Layer 6 of a small transformer language model trained on English Wikipedia (12 layers, counted from 0, width 128).
Take only the direct path to the model's output, skipping the later layers: a vector added to the residual stream pushes a token's score in proportion to its dot product with that token's output vector.

Output vectors of the tokens that the questions are about. A number n stands for n times 0.018.
"ain": -11 16 22 7 3 11 -9 -9 -8 -9 6 58 16 15 -19 17 53 28 -10 -9 5 4 -9 14 -29 -36 33 29 5 19 -18 12 -5 -56 24 -5 54 36 8 10 1 10 17 -39 28 -7 23 -15 2 -36 16 -6 -15 -50 -7 -26 -9 -9 1 -13 7 21 45 29 47 19 50 -55 73 38 38 12 -10 27 -88 30 -27 25 26 -10 -42 -23 37 -2 -23 -17 35 22 -33 3 -13 -4 4 -19 -8 -8 19 20 25 -11 15 -7 16 35 52 -9 21 -4 -28 -2 -8 -17 1 -24 38 23 -1 29 22 21 11 -11 8 13 -23 24 -9 -12
" O": 19 -25 -35 22 1 -4 20 -11 13 -8 4 9 12 33 7 4 -28 -23 6 -5 -30 6 18 0 -28 3 13 9 3 -37 21 0 -8 -14 1 -11 8 -3 -7 17 -6 9 -10 5 -16 22 -6 10 -8 5 -22 15 19 -15 37 13 -18 -8 17 -8 14 -13 14 16 28 -8 -16 11 -16 -37 23 2 18 11 6 -7 -2 0 22 5 6 -8 8 -6 1 17 -23 -19 -33 0 5 42 -29 23 9 32 -45 -6 27 21 20 -20 20 2 6 9 -20 2 -12 -21 -33 26 -19 -9 -9 -31 -34 -28 -7 -12 13 14 -22 3 -16 -2 11 40
";": -29 28 -7 4 -21 -29 41 13 28 -5 5 3 41 20 -3 1 55 18 20 35 14 20 -46 19 10 9 -33 23 -4 -3 25 22 27 8 11 15 -10 2 14 3 16 4 2 1 -30 19 11 6 13 9 25 17 24 39 26 -18 -1 -2 10 24 34 -7 -11 32 -24 -33 5 15 19 -25 6 -1 3 -36 11 -12 -3 15 -11 17 -4 12 -31 10 11 -42 -12 12 44 1 -10 -17 8 -6 23 7 -8 29 39 1 7 -11 -41 -19 -22 12 5 -44 -25 17 19 4 -13 3 -42 -15 4 13 -20 -25 -18 -9 21 4 22 25 3 10
"ab": 3 -18 -17 -14 7 -16 -8 -7 -1 29 12 40 1 -26 -35 35 -28 5 27 49 32 8 5 -8 -16 24 -15 -20 -19 -7 8 -38 -27 -21 -7 -26 -8 -7 -25 -14 8 -8 13 -8 -20 -16 11 -16 -3 -10 11 -8 26 9 52 32 32 42 10 24 -12 24 31 31 -27 31 34 -2 -6 -5 -4 -6 1 31 41 24 -1 -8 45 -2 28 25 -11 -14 -7 23 27 6 32 12 -9 6 1 15 -1 9 -18 12 -19 12 42 -40 -28 -57 -4 16 -36 18 22 5 16 26 1 -38 26 37 -36 40 8 11 29 -6 22 7 -3 31 -61 10
"gh": -39 16 -46 33 -26 -1 -4 -31 45 0 -46 -28 0 36 -24 -11 -11 -18 12 34 21 -5 11 -33 -25 33 0 -29 70 -21 13 -10 -18 -6 14 12 -29 -5 25 -3 2 58 45 -31 40 9 66 -16 -10 -16 -10 -19 -19 -1 11 -10 4 5 5 -36 -6 40 95 -13 1 -13 29 20 24 -2 21 -11 15 13 40 -8 20 -4 -8 16 -14 0 7 -32 19 25 -4 10 -6 25 -25 -4 48 27 29 36 29 10 16 -2 -3 -26 18 14 32 4 -14 1 44 -28 -7 40 12 8 52 -7 -34 15 34 -7 21 45 30 30 -5 12 -51 21
"ue": -2 25 5 -46 35 -32 -41 38 4 -23 0 50 -5 5 -31 69 -3 10 -11 -29 -52 -13 -33 2 3 25 12 37 39 -12 23 -56 -6 1 14 44 56 36 -16 -8 -19 -33 4 -13 19 -11 27 -5 -15 33 5 31 -25 11 -4 -33 36 38 28 -26 17 -10 44 -38 2 22 6 -43 -6 15 -42 -22 35 34 -8 26 40 12 3 -29 -11 21 8 21 26 14 3 1 68 17 8 25 16 -33 43 -12 22 2 39 7 11 19 21 -35 23 34 34 7 3 -15 2 19 -23 19 19 -29 -57 0 -1 -6 -23 -28 19 16 54 36 62 13
" is": -45 -14 -2 -32 -6 1 15 24 31 -2 -42 7 2 62 -70 -19 -2 -34 -31 18 12 -8 12 -11 16 -11 22 42 -16 -10 -13 5 26 -15 20 2 7 -1 -66 -1 5 12 18 -32 -23 56 17 7 -10 16 10 -5 -5 11 -26 -18 -12 -16 -6 -1 -27 36 -13 -27 -4 -2 25 0 21 12 8 -12 2 -43 -28 -10 36 20 1 -3 -29 -3 -8 -8 -40 -30 16 -2 -21 -11 9 -15 13 -18 -18 15 -12 17 31 11 17 -2 16 0 12 -10 -9 -1 -1 -5 47 -5 15 -1 -2 -10 -6 6 -17 38 -7 -23 -14 3 8 -18 11 -3
"as": -31 23 -34 -12 2 25 -52 -23 -22 -6 29 32 -42 10 -24 28 10 -7 19 42 30 4 1 -14 2 -28 -3 -12 -2 -8 3 4 24 20 25 -7 50 3 -18 -29 -38 -18 33 11 14 -8 -7 -8 42 10 -13 -6 17 -11 -4 36 -9 36 10 1 21 3 1 30 1 -18 -2 -10 16 -2 21 -14 11 12 -5 26 -13 -4 10 17 -20 26 1 -38 4 16 28 -13 14 -33 -19 30 -7 14 -30 -2 34 -8 40 11 5 3 34 -20 -34 -8 -44 -7 -7 8 -22 -17 20 13 -14 33 -25 8 -15 -18 21 16 -8 3 42 -28 -7 -17
"ation": 14 22 -13 -20 -11 -6 -18 19 -35 -28 18 46 28 23 -55 -5 23 -11 2 -7 -17 -14 -2 -14 22 8 35 -9 -24 6 14 4 38 -7 -1 11 -1 -17 2 -55 -3 -28 1 1 29 -9 1 -2 6 26 38 -16 5 21 -25 26 -21 -7 -6 33 5 -30 -34 9 -1 -20 39 3 -20 -21 7 22 -8 -21 41 60 41 -32 -9 20 46 25 1 16 -59 -89 28 37 6 16 21 8 9 0 2 34 12 22 -30 15 48 -21 18 17 -1 -22 -6 26 39 -40 17 -37 -35 16 13 37 -3 -16 1 6 -9 -12 -9 12 -38 14 -17 -32
" be": 0 12 -5 5 15 -33 6 -6 26 -5 -26 28 -10 43 -51 -31 -3 -11 -23 3 3 -12 -17 -10 27 -28 3 45 -15 -12 -21 1 17 -9 18 -5 15 9 -1 14 -29 13 51 6 5 33 4 11 -20 6 8 -21 -15 -13 -3 26 6 -22 -1 1 -19 0 -11 -27 -9 43 -17 -3 12 11 -24 20 -8 -18 29 -17 27 25 -5 -35 26 -31 -11 -2 9 0 -5 -12 4 -9 6 11 -38 -20 -53 56 9 2 11 17 6 17 -15 2 25 35 -11 2 -19 0 -7 -4 8 17 -6 -32 14 61 -3 4 10 -29 -17 5 21 -12 33 -31
"v": 23 24 7 39 -14 7 1 -14 21 20 11 9 24 27 7 6 -3 9 -8 10 12 16 -1 -36 33 0 1 9 -9 -19 -2 -4 3 12 18 11 -1 -9 10 -31 -23 -1 29 -18 39 16 32 1 0 -3 2 -31 -74 -16 -21 -44 -1 23 4 15 30 -6 -19 -30 12 -10 3 15 -42 -5 4 16 -2 -20 12 16 -13 18 -7 -36 16 3 -14 -11 47 16 29 -9 7 -20 0 26 50 19 10 4 32 22 -22 24 14 -13 38 2 -32 -5 -5 15 32 21 14 39 -7 -14 14 20 21 23 8 21 28 6 1 4 29 -22 5 -28
"^": -14 24 -1 -7 -15 2 -64 1 22 -23 -8 2 19 19 -25 13 -33 -17 -7 5 12 -2 23 -30 0 -9 20 5 -22 11 33 4 31 17 -9 -4 -1 -3 -5 12 -45 -10 10 1 7 22 4 52 21 -47 13 10 -5 -7 7 -23 10 19 -2 28 43 -18 18 -31 4 -55 41 42 -7 -12 36 16 -3 5 -9 21 10 33 4 29 -15 13 10 21 0 -12 -13 4 -31 -11 -9 9 -2 21 3 31 -52 -22 6 -23 28 53 7 -17 15 -25 9 10 9 -7 12 8 -10 8 21 22 -3 11 -18 -1 -22 -60 7 12 34 10 -24 1
"ay": -2 16 43 -35 -19 22 -16 27 -4 -16 12 54 22 20 -25 8 11 -25 -14 0 -26 -22 27 29 -8 48 6 -16 -4 15 1 -5 -26 5 37 27 22 7 13 -3 6 27 17 -10 -2 -14 -1 -11 21 -58 -6 -5 27 -46 3 -36 -35 26 -7 -9 -12 17 47 -11 -1 3 -8 -47 35 25 -36 46 -13 -17 4 14 -22 -26 -67 -2 -18 2 32 38 6 -15 50 -24 21 3 28 32 -9 -52 -10 6 -8 17 23 -7 1 -9 32 -7 -30 11 21 -34 33 12 -20 28 -49 -25 16 -4 -3 -19 0 19 -3 -2 27 8 -25 10 26 -22
"ter": 33 20 34 17 3 -33 8 22 -8 1 7 27 17 -3 -27 8 47 31 -9 9 0 16 -42 -50 -12 -8 27 6 44 -8 43 13 -24 -55 36 20 -21 -21 8 22 11 -7 36 38 39 -2 31 -6 -9 22 42 10 -21 -7 3 44 47 -18 -16 1 -3 22 38 -4 -24 11 -44 3 5 -4 31 23 -14 -26 35 22 -25 -31 11 16 -6 -27 2 -17 -30 -41 4 -26 -41 -33 13 -28 45 12 -5 18 19 -14 -28 5 -4 -52 25 -11 -14 26 -16 -10 4 20 -9 19 23 22 -30 12 -43 -57 -51 9 -25 31 -10 14 1 -12 11 20
"ian": 1 12 24 -20 -20 35 -17 2 27 14 5 65 -5 -14 6 -31 20 -55 -3 25 -28 -10 -14 -37 -36 -9 -22 24 -4 1 -14 12 8 -46 6 24 -28 0 23 -40 -11 -8 25 -23 50 -16 0 -7 1 5 11 -1 32 17 -8 -26 40 -6 -4 23 -19 9 11 7 5 74 15 21 64 9 18 -15 3 14 14 -11 -15 14 2 8 -28 -8 6 -4 -27 5 -11 22 -10 38 -18 -11 -19 -2 -6 23 -57 24 42 17 15 24 -19 13 -21 26 -13 -4 21 -75 -10 -26 36 8 17 9 -14 -13 2 20 29 -46 11 9 -31 50 -2 45
"ions": -27 45 -32 -35 19 -23 -49 16 4 4 12 41 51 1 -37 30 32 4 -9 -4 17 -19 -25 4 35 -6 -17 -8 1 3 29 -35 -30 -3 32 32 -15 61 -20 -33 5 -32 29 4 13 -8 29 17 -12 13 17 -6 25 34 3 30 29 16 23 27 4 -13 12 5 14 -6 -23 -47 50 -10 67 -3 1 51 10 18 10 -16 -11 15 -4 -26 -20 28 -36 -16 -13 54 43 27 -16 -1 23 33 9 53 21 5 -10 38 -14 45 19 -18 23 13 -23 -9 6 -34 -54 -27 3 21 9 28 9 11 3 15 -53 -31 23 18 49 -53 4 -19
"ce": -20 17 -6 11 -30 -26 12 26 36 -38 -36 10 8 49 -3 -4 13 20 8 -29 -34 11 -17 -12 25 17 29 4 40 -4 -3 46 -2 32 19 8 22 -24 -22 -42 -12 23 31 11 43 20 27 0 -13 32 27 5 25 -15 -34 37 29 34 40 -24 30 35 5 -48 20 23 16 35 -22 -5 6 -18 14 2 -25 8 7 -28 16 -38 11 19 8 12 43 -10 -2 -7 23 -41 35 57 56 -2 47 20 18 -24 -48 -36 -24 -21 14 -9 1 62 34 49 14 14 39 13 -21 2 -7 -20 24 -52 4 -42 15 -7 6 16 -3 13 -10 4
"ess": -19 67 11 -5 -25 -17 2 20 22 -46 -65 53 -28 10 -54 9 -5 -4 -59 66 -12 36 -2 9 13 -10 -20 -22 36 44 -2 -35 23 64 -6 -7 -26 18 -2 -17 19 35 4 14 13 1 21 -2 13 -10 -2 -3 2 -17 74 -18 24 5 2 -1 -34 19 22 -12 12 27 -32 26 27 5 28 18 -4 9 -13 26 -24 -23 29 26 36 15 -3 -1 14 -19 -20 -10 -2 10 5 8 -3 9 31 15 9 6 8 15 13 -3 50 -6 -13 -5 -15 19 55 15 27 -4 -39 7 -10 -15 20 23 0 15 -3 20 14 9 9 28 26 -14
"ub": 35 -25 31 14 6 8 6 -10 11 1 -29 35 35 -22 -30 31 -4 -6 -7 12 -19 9 3 2 -44 -9 26 44 28 37 31 -8 11 -1 12 24 -14 -8 28 -34 -15 -45 3 -29 -24 -31 -11 -2 21 14 -17 -4 0 -3 -29 -24 30 47 -15 -17 -5 6 43 -23 4 -2 25 -57 -4 -8 -13 -14 34 10 -12 -2 19 1 -12 -8 -37 2 -22 2 11 -6 6 29 -21 -21 -7 9 -1 -33 18 -9 -10 19 -11 43 17 1 -22 25 7 5 -17 -9 24 44 -1 20 -43 20 38 1 -13 18 48 20 -11 -10 15 11 -12 44 -48 -1
"ion": -5 39 -6 -38 16 1 -33 25 0 -10 11 37 39 -41 -25 31 22 -2 -21 1 12 -11 -21 10 37 -9 21 -6 -16 17 57 -37 -39 -5 21 26 -11 50 -17 -28 -1 -5 -3 16 22 -17 29 9 -18 14 29 -23 8 17 3 3 40 13 24 -10 -10 -7 -21 20 19 12 -21 -27 51 -17 51 -1 2 19 11 21 8 6 -4 -25 19 -23 5 54 -44 -9 1 64 5 30 -4 13 36 23 19 47 19 38 7 44 2 2 28 10 -21 18 -1 0 -13 -17 -55 -29 47 5 4 14 26 4 -1 22 -44 -30 -2 9 34 -9 35 -26
"if": -27 17 -55 10 33 -12 -17 -5 22 34 -8 71 -54 -2 -12 -1 -8 -4 -2 -5 -1 19 38 4 29 -9 15 0 -51 27 24 -38 -29 -36 11 30 -22 49 -1 43 7 -1 -9 24 15 18 24 -10 -3 5 43 22 -41 11 36 5 46 -5 12 21 -43 26 12 33 12 -26 -17 -18 -15 -14 -32 0 3 0 -9 -1 -1 -29 -11 16 -35 5 -4 -23 18 36 8 -20 -60 5 27 15 -2 -10 14 21 6 33 -14 1 -5 -4 -6 0 16 10 -7 -33 33 22 -8 0 -9 -24 31 16 45 4 -16 -16 20 -30 66 7 1 36 -29 3
"ric": 14 -6 23 3 49 1 -32 13 -36 33 1 51 -42 10 -33 -6 -11 -10 -19 -1 30 13 -47 -26 -11 -1 -36 10 -4 4 5 -23 -23 -25 48 -5 -40 10 -20 -11 -12 -13 16 -57 38 -1 18 -10 4 -54 17 31 -38 -29 -5 40 -44 4 -10 -10 26 14 39 6 -17 -2 -9 20 -46 -56 41 -18 -16 -8 -27 18 29 -5 -22 -8 -31 -3 -10 -37 -45 1 -30 1 1 -1 -56 5 10 7 28 -2 19 32 -13 -9 -2 -14 -26 9 17 -1 -50 -1 -25 -57 6 -11 5 -12 38 24 6 -34 12 -28 -15 11 22 19 7 20 23 28
" th": -6 -32 31 5 2 -40 27 -30 16 7 -10 19 29 27 -55 -39 -28 -1 16 -2 -10 -15 13 -10 16 -15 -31 -23 -8 -24 -5 3 -21 17 -8 11 17 47 -31 5 -8 3 38 7 -13 30 26 24 -22 -2 -14 26 -12 -2 11 -8 -14 -34 -32 -12 27 -2 -9 17 -40 -5 -1 -10 -22 4 -22 25 -3 11 6 -11 21 -6 14 13 51 3 6 -5 6 39 -2 -5 37 39 11 10 6 12 -15 28 -16 -31 -15 -17 42 10 3 -16 -6 35 -6 4 5 -23 8 13 -7 25 -1 -7 -37 6 -27 4 9 -23 -25 4 10 -12 3 7
"oun": 13 38 -20 -9 -43 1 -37 -11 -6 27 -46 59 -6 -14 -42 -29 13 3 18 3 3 8 -12 -5 -6 -20 1 -3 -22 16 -31 5 4 18 -1 -18 4 -17 -28 29 -28 -36 34 5 21 -1 -10 3 35 -53 1 -7 -8 -7 24 57 1 7 -3 19 -26 -3 46 16 24 26 1 20 24 33 -21 54 28 -20 -3 16 -20 2 6 -17 34 2 -32 -18 -3 -7 6 21 -41 -12 15 7 3 18 33 -8 52 1 26 -14 -26 21 -13 9 62 -36 -9 7 -23 -6 2 -2 -17 -38 14 -24 -20 -48 48 5 -21 6 4 16 -5 22 5 16
"ith": -22 20 -26 -9 -40 -4 -21 -22 21 14 -18 39 40 -14 -21 11 -13 9 -29 -13 59 12 11 -21 -2 -14 -5 37 45 18 22 21 -17 -11 -15 -51 -27 40 3 -24 -18 -3 20 60 -12 -7 24 -21 -11 -3 2 -3 8 -7 -24 -40 53 -24 -40 -45 -36 28 23 29 2 -19 -30 -14 39 34 -16 16 29 22 -27 5 -14 15 -42 19 30 32 9 2 27 -17 -7 -33 -6 -30 -31 -32 -4 -3 -1 21 -26 15 13 63 -54 50 31 19 -39 18 -17 -14 70 35 12 -34 -15 -4 -24 30 24 40 22 -8 -15 48 10 22 10 -17 -13 -29
"g": 16 13 27 26 -15 -10 11 -35 28 -15 -10 2 -26 -23 10 45 24 -34 -12 4 26 6 -43 -2 7 -16 -16 -10 9 -11 -38 15 -19 -10 -25 8 30 -25 -5 -1 8 29 15 2 21 3 23 -6 -7 0 2 -11 -17 -5 5 -23 1 13 14 -25 10 2 -23 12 -38 26 30 -14 -26 -10 42 -36 -21 -10 1 16 6 -17 -38 -20 20 25 0 17 -5 25 -24 -5 -4 19 -8 15 19 30 21 18 30 -8 -30 16 -8 -12 19 -18 14 0 6 44 65 19 -8 24 -17 38 4 6 -39 5 28 10 36 23 1 1 45 39 -12 -5
"|---": -26 12 17 23 -7 -20 -47 -28 -1 -9 3 23 9 4 7 -10 9 -18 24 -19 -16 25 -25 -44 0 12 9 45 8 42 -1 12 29 15 -18 -15 21 4 -55 9 -26 28 11 1 -11 31 -26 48 17 -5 -6 14 -37 22 4 21 10 -1 -29 17 -12 27 -5 8 32 37 -28 -20 49 -20 -20 -11 36 -56 27 30 10 59 12 -28 -26 4 -18 17 -34 -17 -3 18 -25 10 -17 22 10 -13 -8 23 -29 -28 -13 51 -10 34 -19 -3 16 36 -6 36 32 4 42 8 -30 46 10 28 -18 36 5 -50 -22 38 21 35 10 4 24 5

Each question shows what one neuron of this layer's MLP adds at an activation of 1. A number n stands for n times 0.014.

n54: 23 -4 -20 -27 11 1 -6 12 1 3 17 -2 9 10 10 -6 5 -5 -6 -6 -7 -5 -9 -3 6 18 -14 18 4 -5 6 10 -2 16 -22 7 -14 -19 13 -5 -8 6 -7 11 -3 -7 4 -11 -2 -42 -12 0 -2 3 -17 -21 -7 -9 18 -24 -3 -18 -15 3 -37 10 -12 6 -1 -13 -14 -12 13 10 -10 -5 -21 39 11 32 -9 -7 -14 -24 -13 12 -2 13 5 27 12 11 -14 -10 8 26 -10 23 -4 -19 -4 5 2 -13 -20 1 12 -3 -16 29 13 7 7 -9 -29 -5 0 0 -24 -17 17 -19 17 -7 22 8 4 0
Pushed up most: ";"

n375: 0 -5 8 -8 4 26 -7 -12 19 2 8 6 6 -11 18 -27 10 -9 -11 -1 19 -3 -12 6 -18 10 -4 3 6 -1 5 6 -12 -31 -2 25 -10 -2 11 11 9 0 -2 5 4 -14 15 2 2 14 -4 45 6 2 -18 8 12 -6 7 9 -35 3 -16 -4 -2 13 1 4 2 5 6 -4 9 8 -10 -1 -2 2 17 7 -5 4 2 17 -1 9 -14 -14 2 -35 -1 -10 -12 8 -13 -6 10 -32 -13 23 -21 -7 3 -25 -15 22 7 0 14 9 4 4 1 14 4 -2 14 -26 -20 2 -2 -9 -3 9 -5 0 -7 -1
Pushed up most: "ter"

n435: -26 -11 12 23 -25 4 0 -10 15 -4 -7 3 -7 -11 -36 18 3 -40 -14 18 16 -8 -5 8 -3 7 27 13 -27 20 32 29 17 -50 7 -13 17 -1 -29 17 -27 -9 39 8 -5 1 -6 20 10 15 24 19 9 -17 14 6 10 6 -14 -6 -40 -9 -16 25 1 6 -2 22 28 -12 11 -7 12 -11 14 -5 25 -27 -9 -3 13 -11 -35 -30 -49 -3 36 -24 1 -10 -16 -7 -10 -20 -12 10 -11 19 -2 34 -23 -23 6 14 2 6 -8 1 8 -19 -6 19 3 -4 37 0 -39 1 -26 -11 -2 -4 8 15 21 -12 -5 -39
Pushed up most: " is"

n314: 47 26 18 9 -5 11 -18 7 14 -16 -12 -14 25 9 -17 -8 -18 0 -17 12 10 19 30 -22 10 12 18 8 7 2 -12 19 -23 -3 -6 6 -8 -25 25 3 -32 -20 -21 10 -13 4 -5 -13 5 -11 -27 -17 29 -9 18 1 -12 26 -12 6 -18 1 7 2 -18 -16 -13 15 -2 12 -7 10 -13 20 -16 -19 -13 27 -12 -4 -11 -22 -9 -14 11 -2 4 10 -16 -18 -5 -3 -5 -1 17 -30 0 2 26 -1 -3 -6 -25 11 -15 -26 -15 11 -2 2 -6 -7 -20 -1 13 1 -18 13 6 21 -15 -8 19 76 6 -13 -8 29
Which three tokens does it push up most, strongest first? "ub", "oun", "^"

n89: -2 28 7 0 -19 4 -13 13 -11 37 -21 -2 19 -3 -14 6 5 40 9 -5 6 -2 17 -7 2 14 1 -5 -12 -3 -14 6 17 39 10 5 -16 -16 16 -22 10 2 4 -29 21 -9 -24 -27 0 -8 -5 2 19 1 3 -10 11 35 0 -13 -7 6 -30 -21 24 13 6 -4 11 0 -26 38 13 5 -1 6 -12 14 -1 -16 -5 22 30 -15 6 -7 20 -8 -11 -7 2 -11 -21 3 -1 -27 -4 -26 -10 3 8 6 -22 -13 -9 3 9 3 11 25 -27 -3 13 -25 13 -9 11 -3 24 5 7 9 -22 18 4 15 3 23
Which two tokens does it push up most, strongest first? "oun", "ay"

n333: 33 -6 -17 -13 8 -8 11 10 -38 7 1 28 7 -8 9 -16 7 28 20 -9 -1 -6 15 33 0 28 -20 -4 -32 15 -26 -14 33 11 16 26 -13 2 16 24 9 21 -7 26 -8 5 -1 -22 -12 25 -14 -7 -11 15 -25 -2 17 -34 7 -12 -17 1 11 3 12 4 -1 -18 5 21 -36 0 5 20 -8 -27 17 4 -2 9 1 -13 16 0 16 -5 -10 -3 9 12 4 7 5 2 5 -11 25 -26 -10 4 4 -9 -41 -7 -1 20 3 1 -21 4 2 3 -19 14 7 2 11 -7 -29 6 -54 10 7 19 1 2 -8 13
Which of these tokens does it push down most? "^"

n150: 20 -7 -22 10 13 28 26 18 -12 -11 19 0 4 3 14 11 -19 -5 -4 -14 16 -4 -2 31 -24 4 14 -5 -10 -20 -7 0 -34 -17 -8 -9 17 16 4 -6 27 -12 1 -23 -10 -7 2 -1 -1 12 22 -4 18 19 13 14 -24 12 -8 10 18 -15 -6 -7 7 -3 -1 4 -31 -5 18 -14 9 -26 -14 9 4 4 -14 1 25 -18 3 16 27 1 4 -3 6 -3 -10 15 2 7 31 9 1 22 -2 -2 15 -2 21 -18 7 -10 -26 -4 -14 -7 5 5 10 6 0 3 -14 1 19 -8 18 16 9 -7 -1 -10 1 -43
Pushed up most: " O"

n430: 27 -11 11 -9 0 9 -1 -1 24 8 7 8 28 8 8 -2 13 -12 8 21 -4 -11 3 -6 12 -16 -7 1 2 -11 -17 -6 -5 -8 43 21 -23 19 -8 1 5 -6 -8 -9 14 5 1 7 -1 -2 4 38 -20 -12 10 -2 -5 16 -11 -4 -2 -8 17 -2 9 -26 -13 13 -2 8 -7 20 7 3 -8 -10 3 7 11 24 -8 0 -3 -6 21 -7 9 -2 -4 -32 3 -6 -4 -7 6 4 10 -4 -5 4 27 3 16 -5 4 -10 -11 8 -32 -16 -9 -3 1 2 7 -6 9 3 -9 -2 7 23 0 18 -9 -6 16 -7
Pushed up most: "ric"

n239: 11 14 26 11 23 3 -17 3 -8 -2 4 -11 -61 -16 -7 2 42 -23 -19 21 11 0 -3 -8 18 -50 14 24 23 -14 48 -35 1 14 -3 32 -32 12 12 -9 6 4 2 -3 8 9 16 19 9 -12 9 27 -6 23 -30 44 -32 12 -4 23 11 -11 -9 -11 -9 -54 10 13 -3 -45 1 1 -3 -11 23 -27 -8 32 2 13 5 -30 -8 6 -1 -33 -16 16 8 -1 -18 28 -30 14 26 22 -19 -9 6 18 9 -21 -19 -5 14 -26 1 12 3 -8 17 10 -19 -12 -32 7 25 17 29 -6 -6 -18 2 33 16 -4 -20 11
Which two tokens does it push up most, strongest first? "ric", "^"

n126: -2 -18 -5 0 26 2 -24 -5 11 9 0 4 -28 -3 1 11 9 10 1 27 7 -7 -11 10 0 -2 -23 15 9 -21 16 -19 3 5 -2 -16 -18 32 -12 -15 20 11 28 -2 25 -8 22 -20 7 28 28 -2 -8 -7 -13 26 -6 5 -12 -5 0 13 -11 1 3 -5 -3 -6 26 -18 8 -2 4 5 16 18 15 -23 -14 -10 -15 1 11 -15 -17 29 25 9 -8 8 -5 -3 16 -14 1 8 5 28 -1 -35 22 18 1 -28 -2 10 -6 -2 8 2 -3 -15 -1 -27 -8 -22 -13 12 12 9 -20 10 1 -61 -1 16 13 -6
Which of these tokens does it push down most? "^"

n309: 28 6 -4 2 3 -19 19 43 -20 3 3 1 6 0 0 -11 -2 11 -5 -27 -5 -3 4 -6 -2 18 17 25 -9 -27 -5 15 -5 30 -25 2 24 -3 -14 -34 -22 24 5 15 10 18 -16 -23 8 -3 13 26 9 -1 -1 11 -24 7 -11 -7 18 -1 31 5 -7 -25 -13 -2 26 -7 -5 20 -31 -3 18 -7 -6 0 -15 -17 -10 -2 -2 -32 -7 6 -2 -3 -2 0 -18 -19 14 16 3 -19 9 12 -13 -33 9 -22 0 -9 8 9 -1 -2 0 2 15 19 9 -16 -20 -2 -30 -3 29 23 -14 -11 -5 -2 -14 6 -9 -5
Pushed up most: "ter"

n179: -12 3 -6 -2 0 -5 -8 -17 14 22 28 5 9 -8 -5 -8 12 -4 0 5 -10 12 14 7 -8 -2 14 -16 -17 -13 3 -12 5 1 11 22 3 19 25 6 8 -13 6 1 -23 4 -23 -4 -7 14 -9 -6 -2 -16 0 11 5 -7 34 -10 0 11 -19 -10 -3 -11 6 -10 -1 -9 7 -2 -2 -6 -43 10 -22 -13 19 3 20 3 -5 3 -3 4 -2 8 1 -4 5 0 4 12 29 -24 3 -14 -21 20 16 0 10 -12 -2 -9 -1 -15 17 -18 -14 4 2 -18 -2 -4 7 9 11 1 15 11 -5 7 2 1 -6 17
Pushed up most: "if"

n280: -32 4 -12 10 -16 -3 4 18 1 -20 8 -6 31 5 7 -6 -1 -16 -14 -6 2 -2 1 4 0 -6 24 10 -33 -21 10 27 29 -7 -21 -17 -5 -4 -10 19 -33 -15 -18 19 -2 34 7 10 -5 2 -15 -9 5 11 14 28 0 -4 12 -4 26 -7 -6 -14 1 -20 -4 19 21 -6 1 -31 -8 -24 25 -10 3 -7 5 -9 -24 -12 0 -4 28 1 16 20 18 24 -18 -6 4 9 2 24 -17 -14 -11 4 1 1 12 -17 24 -9 -3 8 -20 27 -6 21 34 11 -12 15 3 19 -19 2 -9 -16 -5 1 12 2 -12 22
Pushed up most: "^"

n328: -17 -5 -18 31 -20 -10 22 -15 -34 27 11 0 -35 -11 -3 -17 -2 1 14 -4 33 4 -1 -5 5 -7 -10 -19 -7 -21 -28 -8 24 15 -1 19 -7 12 -4 -19 11 5 -5 -11 3 -5 -2 -5 4 -2 14 7 2 0 15 1 -27 -29 5 -7 22 15 -23 -8 -1 -7 8 9 -11 8 -15 -9 -18 4 -9 -15 -10 -2 -26 -16 5 16 22 4 -8 26 8 1 1 -15 -3 19 10 26 8 -2 -19 -26 -10 6 -7 26 -5 -17 -10 -17 11 5 -5 -13 -6 -13 -6 15 4 -3 3 20 13 3 23 2 8 10 3 12 14 9
Which of these tokens does it push down most? "ter"

n139: 4 7 -1 -13 -14 1 -13 15 17 -14 -8 -17 -18 22 -1 5 17 4 17 -8 -27 -5 9 2 -19 -1 -12 -14 -2 1 0 -17 -10 -21 -5 4 -4 5 41 -11 -12 40 -2 -4 16 -1 5 20 12 14 -1 20 0 11 20 6 -12 33 15 18 12 3 -14 -15 -3 20 -4 -24 4 17 14 -33 -34 8 -11 -1 -12 19 21 29 1 20 -12 8 -2 -22 18 -19 -3 -20 -18 -21 1 11 -4 16 33 4 11 -32 0 -2 -16 -14 9 15 3 -2 -16 15 4 -18 -3 4 -24 57 -10 -6 -7 -5 2 -5 -3 1 22 -12 -12 4
Which of these tokens does it push down most? "ith"

n287: -20 -1 40 -33 19 -2 -4 -8 -1 15 17 32 -6 10 -26 -6 1 -13 8 -2 20 -10 28 -28 14 2 25 -15 -9 21 9 -5 -19 23 22 -21 27 19 29 9 -17 29 19 0 -5 -10 -1 -14 13 -29 15 -18 16 -18 -30 -12 -20 48 -12 4 3 2 15 -8 -1 -10 -8 -12 -9 9 -6 -2 21 4 18 13 3 -5 -1 7 -2 6 28 41 21 -24 35 -4 -17 13 16 39 -4 -48 12 -26 15 17 9 -12 7 -30 17 16 12 18 2 -7 -29 3 -12 2 4 -18 14 3 -20 -18 -1 12 8 -22 27 0 -20 -36 3 -25
Which two tokens does it push up most, strongest first? "ay", "ain"

n62: 7 3 6 7 10 3 1 -16 17 8 -3 37 -17 22 -23 2 -9 -21 16 -5 4 14 -11 1 12 15 1 2 0 0 -30 -16 -23 -1 -11 -4 -14 14 -13 -5 -6 1 -4 13 15 10 -12 -5 -24 10 -29 -10 6 7 0 19 -17 28 4 -18 14 -12 6 25 -30 -4 22 15 -20 -20 6 9 -22 20 -29 15 -7 6 -24 -19 11 -4 2 4 22 3 -33 -4 -28 -22 17 -7 -13 -9 5 4 -6 14 25 5 -9 -3 11 -3 -6 -27 -30 -10 6 12 -41 2 1 1 26 -4 4 -1 16 25 -4 22 12 22 -20 -18 -1 7
Pushed up most: "ric"

n461: -16 -3 -12 0 -34 26 -10 10 -2 -3 2 -15 -28 -3 -11 19 -1 -5 2 -15 15 3 27 16 6 34 18 -35 -21 -2 16 0 24 9 17 15 7 11 4 -5 -1 -10 13 11 14 -8 -16 13 10 -1 -2 15 -21 -2 -8 9 12 45 23 -6 14 0 -12 8 -26 -20 -14 -26 6 -2 -12 -24 1 8 -5 3 -16 -8 -12 -20 9 -6 0 -32 -7 33 1 -2 9 12 -27 -18 20 4 3 -13 -3 10 14 -15 -14 38 25 -13 -14 -1 -4 -5 2 16 -25 -19 -2 -1 -5 41 26 8 -18 8 -4 17 -25 8 -11 2 5 -35
Pushed up most: "as"